Layer 2 of a small transformer language model trained on English Wikipedia (26 layers, counted from 0, width 128).
A neuron's activation on a vector x is SiLU(gate . x) times (in . x), where the dot is the dot product.

Input weights of the MLP neurons that the questions are about. A number n stands for n times 0.0042.
n1 gate: -16 -10 -8 -5 10 -11 -17 0 -32 -10 -10 5 -6 22 -6 -17 -3 -22 11 -33 -24 -48 5 38 -34 -8 -20 31 8 -36 32 3 -14 26 0 2 -15 -8 -5 -12 17 12 -13 7 -9 17 1 11 22 -9 17 19 35 6 -18 1 -1 -3 -15 14 -24 16 -21 -1 -18 -4 5 -20 25 -10 -15 -5 15 -1 -9 23 -14 -9 28 0 13 1 -2 16 -8 9 -8 8 28 9 -1 23 3 -5 -16 -15 -20 -30 31 33 14 2 22 -25 21 -1 37 21 7 16 14 1 -9 4 11 27 -16 -31 12 24 -12 7 21 6 35 -13 -32 -27
n8 gate: -7 7 -16 1 -2 7 39 -6 -26 -7 -26 10 37 -25 -17 -14 -41 -44 5 -20 -13 8 13 21 17 -33 7 22 34 -38 1 7 -5 45 -18 -5 -13 -8 -18 -3 30 25 24 11 -2 17 4 2 -7 -1 15 33 -8 -9 -10 29 -5 3 -53 -17 7 -1 0 -4 12 -20 14 14 -47 -11 8 -26 53 9 -13 -10 8 -12 23 9 15 -14 -11 16 6 -11 -26 -1 -22 -9 -24 18 -16 -20 11 -22 -25 -16 1 19 -8 -9 36 7 -13 -18 27 14 -5 19 0 15 6 7 13 13 -5 -21 -32 -24 5 -9 -16 30 -4 -16 17 3
n58 gate: 48 -59 -23 -2 -16 0 38 -14 -35 -56 8 32 11 14 16 -25 30 -51 -49 0 -20 -12 -34 0 18 26 26 3 -58 12 -43 17 71 -1 8 -7 -8 50 6 44 -23 18 35 16 45 23 10 -7 -13 -47 22 -20 34 7 21 -26 -19 -13 -36 37 16 17 -9 -10 -25 -40 3 -23 1 45 57 -17 23 -2 -95 -19 -16 37 4 -17 15 55 29 -20 -29 -10 49 -44 13 10 45 -4 -42 -39 0 -24 28 -52 -19 -30 14 11 -9 85 2 -9 -32 28 -19 -33 -30 17 44 12 -20 11 -19 73 1 67 30 15 -58 -82 -20 64 4 53
n67 gate: 8 -6 13 7 22 -16 -29 -9 -7 10 -7 -11 12 20 -17 -9 -10 -3 14 -57 -9 21 1 11 -37 12 -3 -27 25 -4 11 5 -11 -37 2 22 16 -35 -29 17 8 -11 -4 1 -13 13 -5 17 -10 4 -11 11 -25 7 -13 -5 -3 31 1 -11 -37 39 1 36 3 15 22 -7 -12 8 22 10 42 51 -21 8 3 30 28 -11 15 -22 22 -3 11 3 5 24 5 17 -26 2 -8 -11 -12 15 -17 -3 -17 -6 -5 -22 35 -5 18 7 -22 -23 -6 -9 1 -26 -8 17 27 30 6 -32 1 -37 25 -17 24 19 11 7 11 0
n77 gate: -54 -1 31 0 -8 11 34 -58 -13 -3 -1 -14 55 7 23 11 -34 32 1 -36 37 14 26 14 -13 -42 -10 -17 -21 -14 12 8 29 7 46 13 52 8 -26 -47 28 25 10 3 -14 24 8 1 -1 13 -16 19 20 18 6 -21 -14 1 2 58 10 7 -18 35 -14 -38 -11 42 1 -9 -4 -7 9 38 -26 -4 -9 -52 17 29 -30 29 10 21 -11 -9 15 2 18 23 10 8 54 31 -7 23 -34 19 -9 0 30 -13 41 -3 1 9 5 17 -17 11 5 34 5 -24 20 -2 7 -20 43 -20 37 -1 19 -14 47 22 -7 4
n85 gate: 7 -9 -31 24 1 -25 -22 -11 0 14 -16 -4 8 23 -21 21 -16 -7 -8 -64 30 14 -19 -7 -13 -34 -2 -6 25 -19 -17 -1 0 1 11 8 -13 12 -50 -2 12 -11 -1 -21 -22 -44 -12 -7 13 -7 10 4 -10 -2 6 0 -14 10 -17 -24 -23 6 12 -1 -9 -2 7 -5 20 0 -16 -6 -6 2 -23 17 11 33 0 3 -25 -15 -6 -1 -3 -6 -16 18 21 17 24 14 -18 -10 -20 -12 -5 28 14 -5 21 2 25 -23 -12 40 12 -19 10 -28 21 22 6 -33 0 20 -7 -7 1 17 4 0 3 -2 3 -18 15 -6
n86 gate: -5 23 16 4 -9 -15 -14 -43 -34 -31 6 21 -30 16 -5 -26 -8 1 -2 15 -35 35 -22 10 -15 -18 -16 30 -19 -35 6 -21 -60 8 15 41 9 -3 -5 -18 45 57 8 -4 17 -16 9 28 24 25 17 -1 22 -29 -2 9 2 26 27 -16 39 28 3 -39 10 26 3 -17 2 -28 59 17 -19 24 17 23 -22 27 -27 14 -22 24 13 -1 -38 22 0 45 16 -11 -19 -18 3 9 -43 -22 -6 27 -30 -17 3 18 0 -14 -49 47 21 -21 52 -18 11 -10 -11 21 -1 -15 -4 -18 -32 9 -8 14 -40 -27 45 -2 -51 19
n92 gate: 16 -14 -9 5 -27 -15 27 -31 7 23 19 2 32 59 -10 -51 -18 13 2 5 -5 8 -3 -1 14 3 0 24 42 10 7 32 -11 -4 -21 20 -6 16 -10 -9 -6 -46 -7 -37 30 -27 -14 35 4 13 28 6 23 18 -27 -27 -19 -13 -15 34 -11 5 3 4 6 -37 11 -23 -13 -3 -4 -12 -19 5 27 28 -3 -21 23 15 2 -2 15 5 -1 27 -30 -30 -48 -18 39 51 26 -31 2 4 -2 26 -17 -13 -11 -13 -18 -17 33 -27 16 31 13 31 8 3 16 -13 -49 -31 -10 -12 -2 -51 -33 -1 10 1 -19 -39 -35 6
n110 gate: -39 -36 26 -16 11 -21 11 -28 22 -6 5 -2 -8 0 9 43 -21 5 -5 -4 6 -42 7 35 2 2 4 -3 16 -8 19 -1 -26 7 0 -5 24 -31 18 -36 27 16 0 3 11 12 -4 -20 -3 -2 13 4 4 -9 12 10 -12 17 1 12 -14 3 -14 -9 5 -1 -26 3 20 2 -4 -2 16 -1 18 19 -1 -16 4 -9 -26 -8 3 13 2 4 -18 34 14 -1 3 -6 -4 -30 32 1 -14 -21 -21 -2 22 3 -29 12 8 5 53 2 17 4 10 34 1 9 6 -4 6 12 -14 19 10 18 -10 6 -11 22 5 28
n127 gate: -23 -17 1 -12 -27 -8 18 13 34 -13 21 -21 18 28 4 -3 41 -10 -15 32 17 14 30 28 8 1 -23 -4 21 -40 -8 17 1 -40 21 -21 1 -10 -24 3 -15 -11 -14 -11 35 -33 17 5 -33 -13 9 -33 -1 -15 -13 16 10 -6 -8 40 13 -24 -17 7 21 -5 -18 3 11 5 -21 14 64 18 23 20 -26 5 8 1 -10 -2 14 3 9 53 -1 29 16 38 -37 -24 34 -29 20 40 -21 23 -3 23 -4 -14 32 -18 -7 16 31 -12 22 20 0 -14 4 -11 1 -1 4 -20 13 8 -34 26 28 -30 9 -12 -7 4
n132 gate: 8 -10 36 -4 -49 -24 51 15 -6 -4 17 -8 57 40 15 19 21 -18 -7 -4 -4 7 -29 15 -8 10 -6 -19 0 14 -35 34 31 -47 25 -35 -4 -24 6 -28 2 -20 39 -31 -1 -20 -29 13 -15 -5 26 -24 -1 17 -17 -24 10 31 -56 -23 -11 -22 -19 -18 -1 -11 -43 6 36 5 17 -18 7 10 2 7 -24 10 6 -17 1 -26 15 -7 26 -12 -36 8 -25 13 -9 34 12 28 -56 2 12 59 18 14 11 -37 22 5 -23 0 -50 -3 51 -2 37 21 6 20 -5 60 20 -17 58 -22 14 57 -4 30 -16 -41 -28 10
n139 gate: -6 -15 31 18 -41 -32 -14 -29 -5 17 17 -6 17 39 27 0 18 10 -5 -27 -1 8 -43 10 62 -14 19 6 11 2 -13 -39 4 -26 -33 13 -22 -25 -28 -1 6 7 30 -3 -27 8 -49 33 -25 22 5 -37 3 11 -15 -3 -4 -7 22 14 -40 33 -3 -44 20 21 -24 18 -17 -20 20 -3 4 -49 27 25 24 -7 8 16 -11 14 36 5 7 -14 -8 17 -8 1 -10 24 -6 43 -8 23 -53 50 -59 2 -6 -35 -21 -19 0 27 -30 -29 3 -13 7 3 -1 -25 -57 34 36 6 -9 3 -16 13 16 4 -2 -19 -8 9
n144 gate: 35 32 12 25 25 22 -7 -13 -20 48 24 -16 21 19 6 -10 -32 7 54 -36 15 4 7 -1 8 -13 4 -18 31 -28 -25 32 8 -3 8 -36 -11 11 -30 -5 27 30 1 -15 8 22 54 72 7 -24 19 1 -15 -8 -2 10 32 7 -11 -23 9 5 27 -27 14 -4 -35 13 7 14 60 -11 -11 12 -26 -2 61 19 39 31 7 8 -1 16 10 4 5 6 -16 -37 34 -5 45 17 -47 -6 -3 16 4 37 -26 12 -28 -3 17 22 12 17 13 4 20 7 -8 8 40 24 12 5 -8 12 1 -33 -4 47 28 13 13 21
n184 gate: -11 22 -2 14 33 -27 -37 -23 -3 -25 -23 -6 22 32 34 11 4 -1 10 -5 -19 11 7 -9 5 -1 7 -16 2 11 24 3 -42 20 11 27 5 9 10 34 20 -28 6 30 -32 11 -3 -14 38 15 41 -15 -17 9 -4 11 7 -24 -6 26 -7 4 -22 41 -3 8 -1 -59 -11 7 16 -9 -33 32 -48 32 -20 -15 -45 28 -46 -10 0 1 43 8 10 26 30 50 -18 -10 5 38 -26 20 -14 -7 -35 -12 23 14 -8 1 -2 21 -10 -4 -9 -22 -31 10 14 13 -9 7 7 -29 -16 0 -13 -26 -1 -38 18 -1 29 6
n1 in: 21 -12 2 -4 11 -10 -25 4 -16 13 -17 -2 7 16 13 -6 0 -10 -12 3 -23 3 7 22 -37 -13 -29 18 13 -29 -8 20 7 6 0 2 -21 15 9 12 7 6 -11 13 11 12 14 26 4 -26 13 12 26 -2 9 -25 12 18 10 -1 -19 32 -18 27 -4 -12 10 -6 -14 -25 4 -21 3 -14 -13 2 -10 2 -20 -29 17 13 39 10 21 25 16 -2 4 -6 -16 10 -10 30 -7 -6 -7 4 -2 10 15 -21 25 10 10 -12 50 -13 16 8 32 11 -6 0 -5 13 -10 -7 13 13 -3 18 20 -19 22 15 -24 -7
n8 in: 28 23 9 -6 21 9 13 -27 -14 -5 -21 13 7 -9 3 -7 -37 1 6 9 -15 -4 38 1 3 1 10 -9 15 6 -30 -10 8 38 -11 14 1 11 15 15 -2 0 -17 41 -15 -4 23 -2 -2 4 3 12 -7 2 -14 -5 -28 1 -20 -36 -23 0 -26 -23 22 33 10 4 -14 12 48 8 24 14 13 8 10 7 -13 -32 -10 -30 19 -19 4 17 30 23 -27 23 24 -4 -17 -17 28 -3 -1 20 14 41 37 16 18 1 17 -33 19 -3 20 -2 7 18 13 29 -6 -38 -24 5 -4 -18 -7 24 -16 24 28 -17 29 11
n58 in: 32 -31 -28 22 12 7 23 -18 -13 -48 -42 39 74 -7 16 -15 36 -44 -11 -26 -18 -3 -14 -17 19 15 58 -9 -37 -30 -52 63 59 41 19 25 40 62 38 32 15 0 36 26 27 7 44 -13 -49 -61 62 -52 10 11 21 -22 -16 -4 -68 4 -30 51 -2 -23 -6 -14 5 -3 1 64 37 38 7 15 -50 -3 -11 17 9 13 11 40 -22 21 -69 22 19 8 21 -39 -1 9 -1 -32 10 -39 55 -67 -13 -4 4 -27 -28 60 1 -3 34 48 -24 -76 -24 21 48 35 1 -1 18 48 -8 55 19 39 -29 -70 -37 18 37 72
n67 in: 8 4 -1 44 -50 4 -8 -11 2 -15 -27 -1 13 -14 -14 -10 17 -4 24 -12 20 40 11 5 -5 -18 -15 -31 15 8 -8 17 3 -2 14 -20 1 33 -18 5 -23 -20 -6 -36 23 18 10 -1 41 -1 10 -11 -10 11 -5 -8 3 -21 5 -20 -9 -32 1 -21 32 11 21 14 27 11 6 15 21 -10 -1 -13 -37 -2 -1 -5 -12 -28 -11 -2 -12 -27 18 -11 18 4 23 21 8 -28 8 -5 -2 27 11 -10 3 -14 -7 -22 23 -23 -13 -8 10 12 3 30 -16 -15 16 5 -9 13 -10 -11 -5 -12 8 8 -5 -21 14 -17
n77 in: -5 -6 30 -3 -6 10 30 -30 3 -3 -1 12 19 -15 10 -7 -19 39 22 -38 36 24 -3 8 11 -26 -22 -14 -35 -15 24 -11 11 11 26 0 17 30 4 -42 24 24 2 13 -18 3 14 2 -9 16 -16 4 24 15 24 -45 -13 1 -12 38 14 1 16 27 -36 -59 -10 42 -4 -47 -11 12 18 16 -26 -13 -20 -9 28 42 10 28 6 7 -35 -19 -9 -38 34 -6 7 32 28 19 22 5 -8 -11 13 -18 37 2 -16 -19 4 15 5 -15 -11 14 3 10 -20 -34 14 -4 -22 -42 18 -4 17 28 58 -13 27 20 -28 -26
n85 in: 1 -1 -22 15 38 -26 21 -26 -8 10 -3 7 -28 16 -3 1 -10 -17 32 -11 21 -7 4 15 -7 -23 -12 -6 26 5 -10 -7 38 26 -8 -34 -3 4 -30 2 -17 16 -1 -19 -4 9 -21 2 24 -20 8 15 -11 -17 23 11 -38 -2 8 -6 -9 -11 36 -12 -13 19 3 11 12 -18 -13 -12 5 21 -29 25 -15 19 -9 27 -9 14 2 4 24 -23 -5 -46 -17 11 20 6 0 -6 -18 18 -16 6 -8 13 -16 5 -20 -5 -14 -14 6 -25 3 2 -27 -13 -17 -1 -7 -4 -3 -17 4 14 -11 -11 0 -3 22 28 10 -7
n86 in: 19 -57 5 21 -16 -48 9 -23 -16 23 20 12 4 -32 17 17 -8 -14 23 11 -6 17 23 -2 -1 -2 30 -11 -2 4 -15 17 7 -2 18 43 56 21 -21 -7 29 -2 20 -3 -31 8 0 -7 3 -46 35 -4 14 7 5 -12 -25 36 -11 15 35 5 -58 -9 37 -24 20 3 15 -20 -19 -34 6 -5 -1 12 27 -34 26 -7 8 10 10 -31 -28 -37 -69 20 -5 -44 10 -57 -38 20 4 26 46 -14 28 5 12 31 43 -8 0 -26 -28 -20 16 -23 33 16 23 -15 -1 40 30 2 -18 13 9 20 10 -11 2 -36 8 -9
n92 in: 8 -2 15 -29 -8 -7 28 -9 -3 12 -18 -2 -2 22 -7 -40 -43 -10 12 15 -3 1 29 -18 -23 -5 -2 11 9 -8 2 2 -14 -6 41 16 21 17 -2 -18 -13 -14 -18 -9 24 1 14 24 4 3 10 13 23 10 -15 -10 -9 5 -20 27 -25 26 -29 6 -9 -19 28 -22 -19 -1 -21 5 13 28 38 15 21 17 7 22 19 -3 17 13 12 27 11 -14 -3 -7 15 18 49 -23 4 18 -22 -2 -1 -6 -8 -17 -11 4 -21 -11 -6 16 3 53 -38 1 -7 -10 -31 -21 12 1 34 -43 -18 14 16 2 -25 -42 -52 -26
n110 in: -2 7 9 5 -6 -6 66 -4 -16 -7 14 0 19 -22 4 -16 -17 -8 7 38 -8 17 17 12 -8 31 -8 -15 27 9 -22 2 -19 5 -18 -45 8 31 24 -25 11 25 7 -5 8 5 16 -1 30 18 -14 -8 31 -6 2 -10 18 8 -8 -6 17 9 17 -14 7 -20 1 -2 -3 -3 -2 -14 1 33 6 -19 -1 -3 5 3 -12 -12 -30 15 7 5 13 -10 12 -5 -2 -7 -7 -4 -13 -8 3 6 -30 1 8 25 -6 5 20 18 7 -12 0 -7 6 0 -12 -15 -20 -17 -15 -3 -11 -13 16 18 -9 -14 -38 -2 3 -24
n127 in: -4 3 -17 -24 -8 21 1 28 -65 -26 -17 1 -12 -8 1 -2 -32 -12 -3 4 37 -15 -6 25 2 5 -21 -8 20 -13 -41 -39 -16 -6 2 -5 12 11 24 -6 15 -19 -4 1 11 -30 -5 -5 -7 21 -34 -29 -22 -7 11 14 -2 29 21 -12 6 33 -4 -1 -19 28 15 19 39 -12 14 -4 -30 4 -23 9 26 -4 -46 -16 -15 -7 -4 20 28 14 -4 27 -19 32 -14 1 2 -4 -32 25 -10 53 13 43 -11 16 20 30 1 -20 -20 -1 0 1 1 -9 -17 -11 12 12 26 7 3 -15 21 -14 -2 44 -14 16 11 0
n132 in: 9 25 -10 -17 -10 45 45 -12 -17 -15 4 -27 25 1 9 -25 4 16 -29 -11 -41 23 4 29 -13 -36 0 -14 -3 41 -31 -13 -10 -26 44 2 -41 -1 40 -15 -1 -29 55 -31 0 13 -38 7 -7 19 29 -11 -7 13 -7 -25 -27 -3 -10 -20 -15 -13 -33 11 -1 -24 -41 -2 13 7 11 -12 -1 -30 5 -14 -26 37 -4 20 -14 -22 -35 -9 21 -4 29 -35 -34 2 -1 5 -3 73 -11 9 -19 20 -14 -34 18 -33 13 -2 -32 15 -22 19 22 3 15 -30 11 10 50 12 -28 6 10 -8 -3 42 19 24 7 -2 -30 -30
n139 in: 1 -3 6 -3 -46 -15 25 -2 -9 15 5 -3 13 -18 8 -48 15 2 -2 -27 4 -36 22 -19 15 -24 -10 -21 -8 8 -43 -8 17 19 -1 -28 25 25 39 -6 -3 -21 -10 -39 -31 11 -15 -23 -45 17 28 20 -16 3 13 -24 -8 5 26 5 54 26 42 4 21 11 29 9 10 -12 -22 22 -4 10 23 9 -6 -16 -8 -9 -27 8 0 -3 -8 -9 -26 -3 15 19 20 -23 -1 20 17 41 -11 24 67 4 10 -38 -35 -32 0 -24 -13 18 -10 -37 56 17 -4 -32 -19 12 3 13 -18 -2 -27 -44 31 -15 38 -26 6 8
n144 in: 12 36 7 31 -8 27 -25 -16 -25 16 11 -2 1 20 15 -13 -30 -7 -9 -4 -5 0 15 -8 -17 6 -20 -7 41 -1 -43 -21 8 15 8 -5 -1 64 -29 -8 13 37 8 2 -7 24 58 23 24 -6 22 3 -21 -7 -25 -22 36 27 -5 13 49 -11 7 -38 28 0 -56 1 5 -26 65 14 -13 24 -22 -31 47 31 4 25 19 18 -4 20 18 4 16 -36 1 -34 46 -20 36 28 -12 5 12 -13 16 -9 -39 19 -45 4 2 7 21 -10 15 -13 33 4 4 -11 3 40 -7 11 -5 4 -8 -22 5 36 -6 5 -19 -1
n184 in: 26 -23 10 -1 23 41 11 9 -21 -30 -13 7 -15 21 -22 -16 5 -10 -33 22 18 -16 -7 -23 -5 13 -29 -16 -16 16 -34 -14 -10 -12 44 -12 -20 -18 -14 -25 -11 2 -19 3 53 -2 53 30 -23 -3 34 28 -11 9 5 -14 -2 4 1 -12 -39 -10 -17 11 -27 21 -10 -13 9 8 15 35 -30 32 28 -23 -15 -21 3 -19 -4 18 20 -5 -12 -9 -1 22 -1 -1 3 3 15 -19 17 -1 13 -6 10 22 19 -47 -6 -33 21 21 9 17 16 -2 -12 0 24 -12 2 -10 -7 -31 -10 -5 -19 -26 49 16 -3 -14 20 7

Each question shows a token from some text and the vector x that enters the MLP there. A number n stands for n times 0.027.

" p": 3 -5 -6 9 3 -2 4 0 13 -7 -11 13 6 8 2 -9 -6 6 -10 -16 -8 2 -9 4 4 -8 2 -2 3 15 13 -5 -19 -1 7 -4 -3 -10 -4 -9 7 9 -28 -4 -11 5 -3 19 -5 26 -62 -9 -8 18 -3 -4 7 15 21 -4 -12 -9 -11 -13 17 6 -4 3 -5 3 -13 -8 -4 -2 11 8 -12 -8 -5 -14 -5 4 -1 -17 18 11 13 -12 -10 -4 2 9 8 -18 -4 13 -7 -9 -1 -5 17 4 4 -18 20 3 -6 6 12 34 6 4 -2 11 2 0 -40 -24 -2 16 -13 -20 -3 6 3 4 11 -11
The most active neuron and its activation: n58, at about 0.56

" C": -8 5 -11 -8 -3 -5 2 -10 5 -2 -1 14 -3 3 6 -12 9 -9 1 -16 -3 2 -5 29 -9 2 -3 -13 14 16 -10 -23 13 -3 -2 11 -29 -14 -15 2 25 4 2 15 2 -5 -5 11 -3 -16 -33 -4 21 -11 9 -20 -14 0 1 19 1 1 1 -15 0 -5 11 14 -2 -8 -5 -6 13 -4 19 22 27 3 1 -16 -1 -46 2 -47 -12 9 12 -8 4 -7 0 -8 -7 0 -4 -1 -6 10 0 -9 -2 8 0 17 -1 1 3 -1 -4 0 -4 -3 10 8 4 1 -10 13 -5 16 13 -19 -15 -14 -3 2 3 4
Which neuron lights up most? n184

"ward": -3 -24 -1 4 -3 -3 26 -12 3 -22 15 -2 12 8 1 -7 -5 -10 28 18 -10 -2 -2 5 -5 18 6 -15 28 -5 9 -13 -19 7 -8 -18 2 -10 9 -11 -4 7 -5 -20 -3 5 21 6 -8 29 -2 5 -4 -29 -8 -42 -3 27 1 2 -1 22 1 -12 -8 8 -19 3 -9 13 -10 2 -16 1 1 -40 1 13 -9 -13 -1 31 -5 15 -10 -15 11 18 18 3 6 -7 -9 -23 1 22 -18 -5 -3 -15 19 -5 -9 -32 -7 -2 12 -11 5 -4 -13 5 3 6 13 8 -3 -1 1 1 5 -5 2 11 10 2 -1 2
Which neuron lights up most? n110

"ru": 4 3 13 -5 -11 -11 -24 -12 15 7 -17 19 -15 2 -6 -14 4 -4 3 -4 4 8 -1 17 1 -2 12 -12 -26 13 5 -6 -7 -8 -24 21 10 -14 -5 13 -46 -2 -28 -15 -7 -9 19 15 -1 17 -26 -1 -20 -12 -4 1 0 14 5 -3 5 -7 25 2 1 -3 -3 -5 4 34 13 4 -3 13 -9 -14 11 -5 -5 -33 4 -6 -2 10 -15 8 6 5 9 -5 4 -6 0 -27 1 5 -4 13 7 2 15 20 14 -11 2 -12 -1 1 -5 -33 -2 -2 13 -7 33 0 -13 20 27 -14 -4 -15 5 38 -6 10 -2 0
The most active neuron and its activation: n67, at about 0.25

"ing": -8 -8 18 -8 9 -1 5 9 -2 -13 9 8 -4 -3 -11 1 8 16 3 -17 12 -3 -1 -22 5 14 -1 -1 -13 5 -8 3 -8 -6 -1 18 6 6 9 11 -3 17 4 -10 -7 10 0 0 4 -14 -15 14 -3 -50 9 18 -2 -13 28 3 -4 -2 11 4 -5 -14 4 -12 -5 21 15 9 9 -9 -18 -34 -15 2 -3 12 9 5 -3 34 6 -8 18 -11 -2 0 -6 -17 -8 -1 6 -7 -4 3 1 -11 -5 20 5 -10 12 23 -10 -2 -10 25 -7 1 -6 -3 -26 3 6 -4 8 23 19 0 8 -8 1 7 -20 0
Which two neurons fire most, strongest first? n8, n132

" 3": 25 -30 3 7 16 -1 3 -6 12 -1 4 10 -10 -16 -7 7 5 -7 -4 2 -20 6 4 16 13 6 12 19 -2 -3 -17 -12 -15 -6 2 -7 19 9 -13 29 -13 3 20 15 -12 -7 -1 -4 8 -8 0 4 25 -22 1 -24 12 11 23 23 -6 -26 7 3 2 12 5 2 -9 -9 -6 -26 -11 4 10 -7 -12 2 -6 -17 10 -36 -18 23 -7 4 0 12 -14 -9 4 2 -17 30 11 10 -3 -20 -8 -15 -15 -2 0 -29 -10 18 -11 -11 -3 -13 8 -6 9 6 5 -14 -8 11 -6 -12 11 27 -8 23 -6 3 -15 1
Which three neurons fire most, strongest first? n86, n77, n127

"ic": -30 -3 -17 -8 5 -14 -1 7 2 14 -1 25 1 8 -1 -6 2 21 -14 2 -4 13 9 18 15 7 9 8 6 4 -14 -1 20 6 -10 21 -20 20 7 -2 -16 2 -13 -8 -2 -3 3 -3 -6 -18 0 9 38 -14 22 3 16 -14 30 2 -13 -31 8 8 -3 -8 -9 -21 8 -32 1 -9 -3 -8 -20 -18 11 6 14 18 7 22 -4 -6 3 28 -5 -9 3 6 12 -18 -10 -20 -4 2 -14 4 11 0 34 11 -4 9 -17 10 -24 4 2 6 13 3 6 6 11 -3 -11 12 3 -6 21 -20 -6 10 -6 7 -6 28
Which two neurons fire most, strongest first? n67, n184

"00": -24 12 -13 -6 -4 6 -2 1 3 -26 0 21 -5 3 1 5 15 17 20 3 5 -9 14 11 -8 9 5 -2 0 -1 3 -12 -1 -17 11 -1 16 12 16 -1 -15 -10 13 6 8 -13 23 8 2 -13 9 -6 -18 -51 9 22 20 -9 -13 12 -7 8 -9 9 -12 -8 -2 11 5 -1 -25 0 -11 -6 10 -45 3 6 -16 -11 15 -16 -13 21 -1 -1 -8 -6 3 -11 -5 -13 -4 0 -4 10 2 8 -9 -2 -2 -1 -1 7 -8 10 -14 -4 -4 -8 7 3 9 11 4 -6 13 8 -1 -8 -7 8 16 -9 0 -16 6 -12
Which three neurons fire most, strongest first? n127, n8, n85

",": 20 8 7 -6 5 -2 3 -8 2 29 2 19 -7 -3 0 0 14 5 8 -6 -7 3 -5 30 -3 1 -28 -1 7 12 9 -3 1 0 -13 3 2 -11 -6 3 7 20 -16 16 17 5 -9 -6 2 -6 -4 3 7 -27 7 13 -10 -4 14 -3 0 -2 5 4 -10 -9 -9 7 4 20 -14 -6 -3 2 14 -59 -9 7 5 -8 -4 7 -4 -8 -4 6 -6 0 -2 8 -2 6 4 -13 4 -1 38 -8 -7 -2 23 2 -3 0 1 19 0 4 -20 0 -5 3 5 4 5 -1 35 9 -14 3 -10 -5 -4 -5 1 2 20 -2
Which two neurons fire most, strongest first? n132, n92

" ==": 6 -15 4 -4 -19 -8 20 18 10 2 -12 18 31 17 -4 -1 16 9 20 -17 20 12 1 24 -4 -2 -10 23 6 -3 -10 -19 1 -9 1 0 2 26 -14 14 3 5 -16 2 -2 -10 5 -9 7 18 -1 -33 21 -8 1 13 1 3 -27 -6 -7 -22 10 -4 -8 -1 4 -6 -5 1 14 -19 -6 11 18 -19 3 -7 -18 -5 22 -3 1 -10 -6 -7 -11 -9 5 4 14 10 5 -30 -6 10 -5 22 3 12 -2 -4 4 -1 21 -15 0 -13 19 -12 -7 3 -11 -8 9 -4 22 -16 -7 19 -1 -4 8 2 3 -18 15 -9
Which neuron lights up most? n127

" in": 8 8 4 9 -4 -3 6 -4 -1 -4 -11 -7 9 3 2 -1 16 3 -7 -1 -2 5 -5 -16 0 -4 -17 15 -4 0 18 -12 4 -6 21 -7 -7 -19 -4 -13 2 5 10 -2 18 -13 2 9 9 11 -10 -4 32 16 0 -1 -23 -6 7 11 -3 2 4 -6 0 2 19 -10 -1 20 -2 -5 -20 6 10 -64 6 14 -6 -9 -17 11 -4 13 4 -7 9 -13 -2 -8 11 -7 31 -19 -4 8 -5 -2 0 0 -6 -3 -8 6 -4 -16 20 -18 -10 17 -20 1 -13 3 10 -9 7 -14 13 5 5 2 13 -9 0 -10 -12 16
The most active neuron and its activation: n92, at about 0.17

" (": 1 9 9 4 -5 -3 11 2 2 5 9 -20 2 -3 2 -2 2 9 -10 3 -56 3 -7 -4 0 8 1 0 -13 1 3 8 5 11 4 -7 6 -2 -11 -6 -5 3 -21 8 -1 17 2 -4 9 -10 -9 6 -4 -5 10 -4 -4 -7 4 8 5 4 9 8 0 2 -8 -7 -11 -5 -10 -9 -7 -7 29 -33 -2 -4 5 28 4 20 8 -32 8 -7 -1 -24 -1 6 -6 -16 -13 -3 3 -3 14 5 14 1 5 -5 2 5 -9 -12 8 -11 22 -24 -17 -2 3 25 6 -5 23 -3 -13 -19 3 -18 -1 33 5 11 3 2
Which neuron lights up most? n127

"0": 5 0 -17 3 1 7 -2 6 2 -38 -5 44 -12 5 10 1 5 6 13 10 -13 -1 7 4 -3 -4 2 -25 12 -13 15 -24 1 -1 2 5 9 -8 1 5 -2 -6 6 -15 9 11 21 8 0 7 8 -12 -8 -23 6 -1 13 2 -4 2 -7 -7 -18 -2 6 3 -2 16 0 19 -15 -2 5 2 -4 -26 9 -11 -22 -17 7 -7 -10 42 -4 11 13 -4 -7 -9 -18 4 -3 -10 3 7 1 -2 -7 2 -13 10 -6 12 -11 -11 3 -17 -3 -10 -8 1 -10 13 25 -14 20 -1 -9 1 4 9 6 3 -6 -7 18 4
Which three neurons fire most, strongest first? n139, n77, n127

"ent": -6 -21 -11 -6 -4 10 -1 -13 2 -5 2 11 -29 6 2 -3 -7 -10 -3 -7 -16 -13 3 6 1 -14 -32 11 -2 -4 -7 16 10 -19 -4 16 -9 26 -9 15 3 5 3 -1 9 -4 -6 10 -8 -15 -11 10 5 -26 17 12 2 24 -12 -13 10 14 -7 17 -13 18 -9 -10 -4 0 -9 1 10 5 -9 -2 -18 -17 -8 -2 -4 -3 -5 13 -2 3 10 -25 -4 13 -7 -40 -18 -9 -3 12 -20 4 5 -38 -32 0 2 -4 2 -8 -24 -12 -1 14 -6 -18 9 -13 -8 -6 -15 1 10 14 2 -9 -24 -7 -22 12 9 3
The most active neuron and its activation: n77, at about 0.073

" were": -3 34 14 3 -8 -5 -22 -11 -6 22 0 7 6 -6 8 6 5 4 -2 9 -3 6 -10 2 -8 -4 41 5 2 8 -35 -10 -11 -15 2 12 -7 -5 0 -14 -1 -15 23 14 14 -11 -4 -9 4 19 -22 12 -15 -18 -7 10 0 14 22 13 11 23 6 22 15 -5 14 7 5 12 16 -24 -12 4 18 -24 -3 3 -5 20 18 24 -1 20 23 4 -3 -9 -2 20 13 -11 -3 -31 -3 2 25 -14 -5 18 15 7 3 25 -11 -18 -2 10 6 -2 3 1 0 7 7 -6 0 -2 -12 -22 -10 -6 -14 -11 1 9 21 -12
Which neuron lights up most? n1

" G": -23 -10 -8 -4 4 6 2 -4 -11 12 10 20 13 0 -2 -13 4 4 -15 6 5 -3 8 -11 -11 11 -22 0 1 9 -13 -17 10 -5 1 8 -6 -4 -3 -13 -22 10 5 20 11 9 -2 -10 0 -17 4 8 5 -18 -2 -7 -4 7 -8 7 8 2 14 3 -1 2 -3 2 -4 6 5 20 -16 12 5 8 3 -4 -1 -1 17 -8 7 -43 12 1 11 -8 -12 2 3 8 5 13 4 -18 2 6 0 -3 -26 -11 -3 -19 -5 -17 -4 2 -18 13 10 1 -13 -6 9 1 -36 12 -18 0 26 -1 -10 -35 -4 2 -8 -3
Which neuron lights up most? n127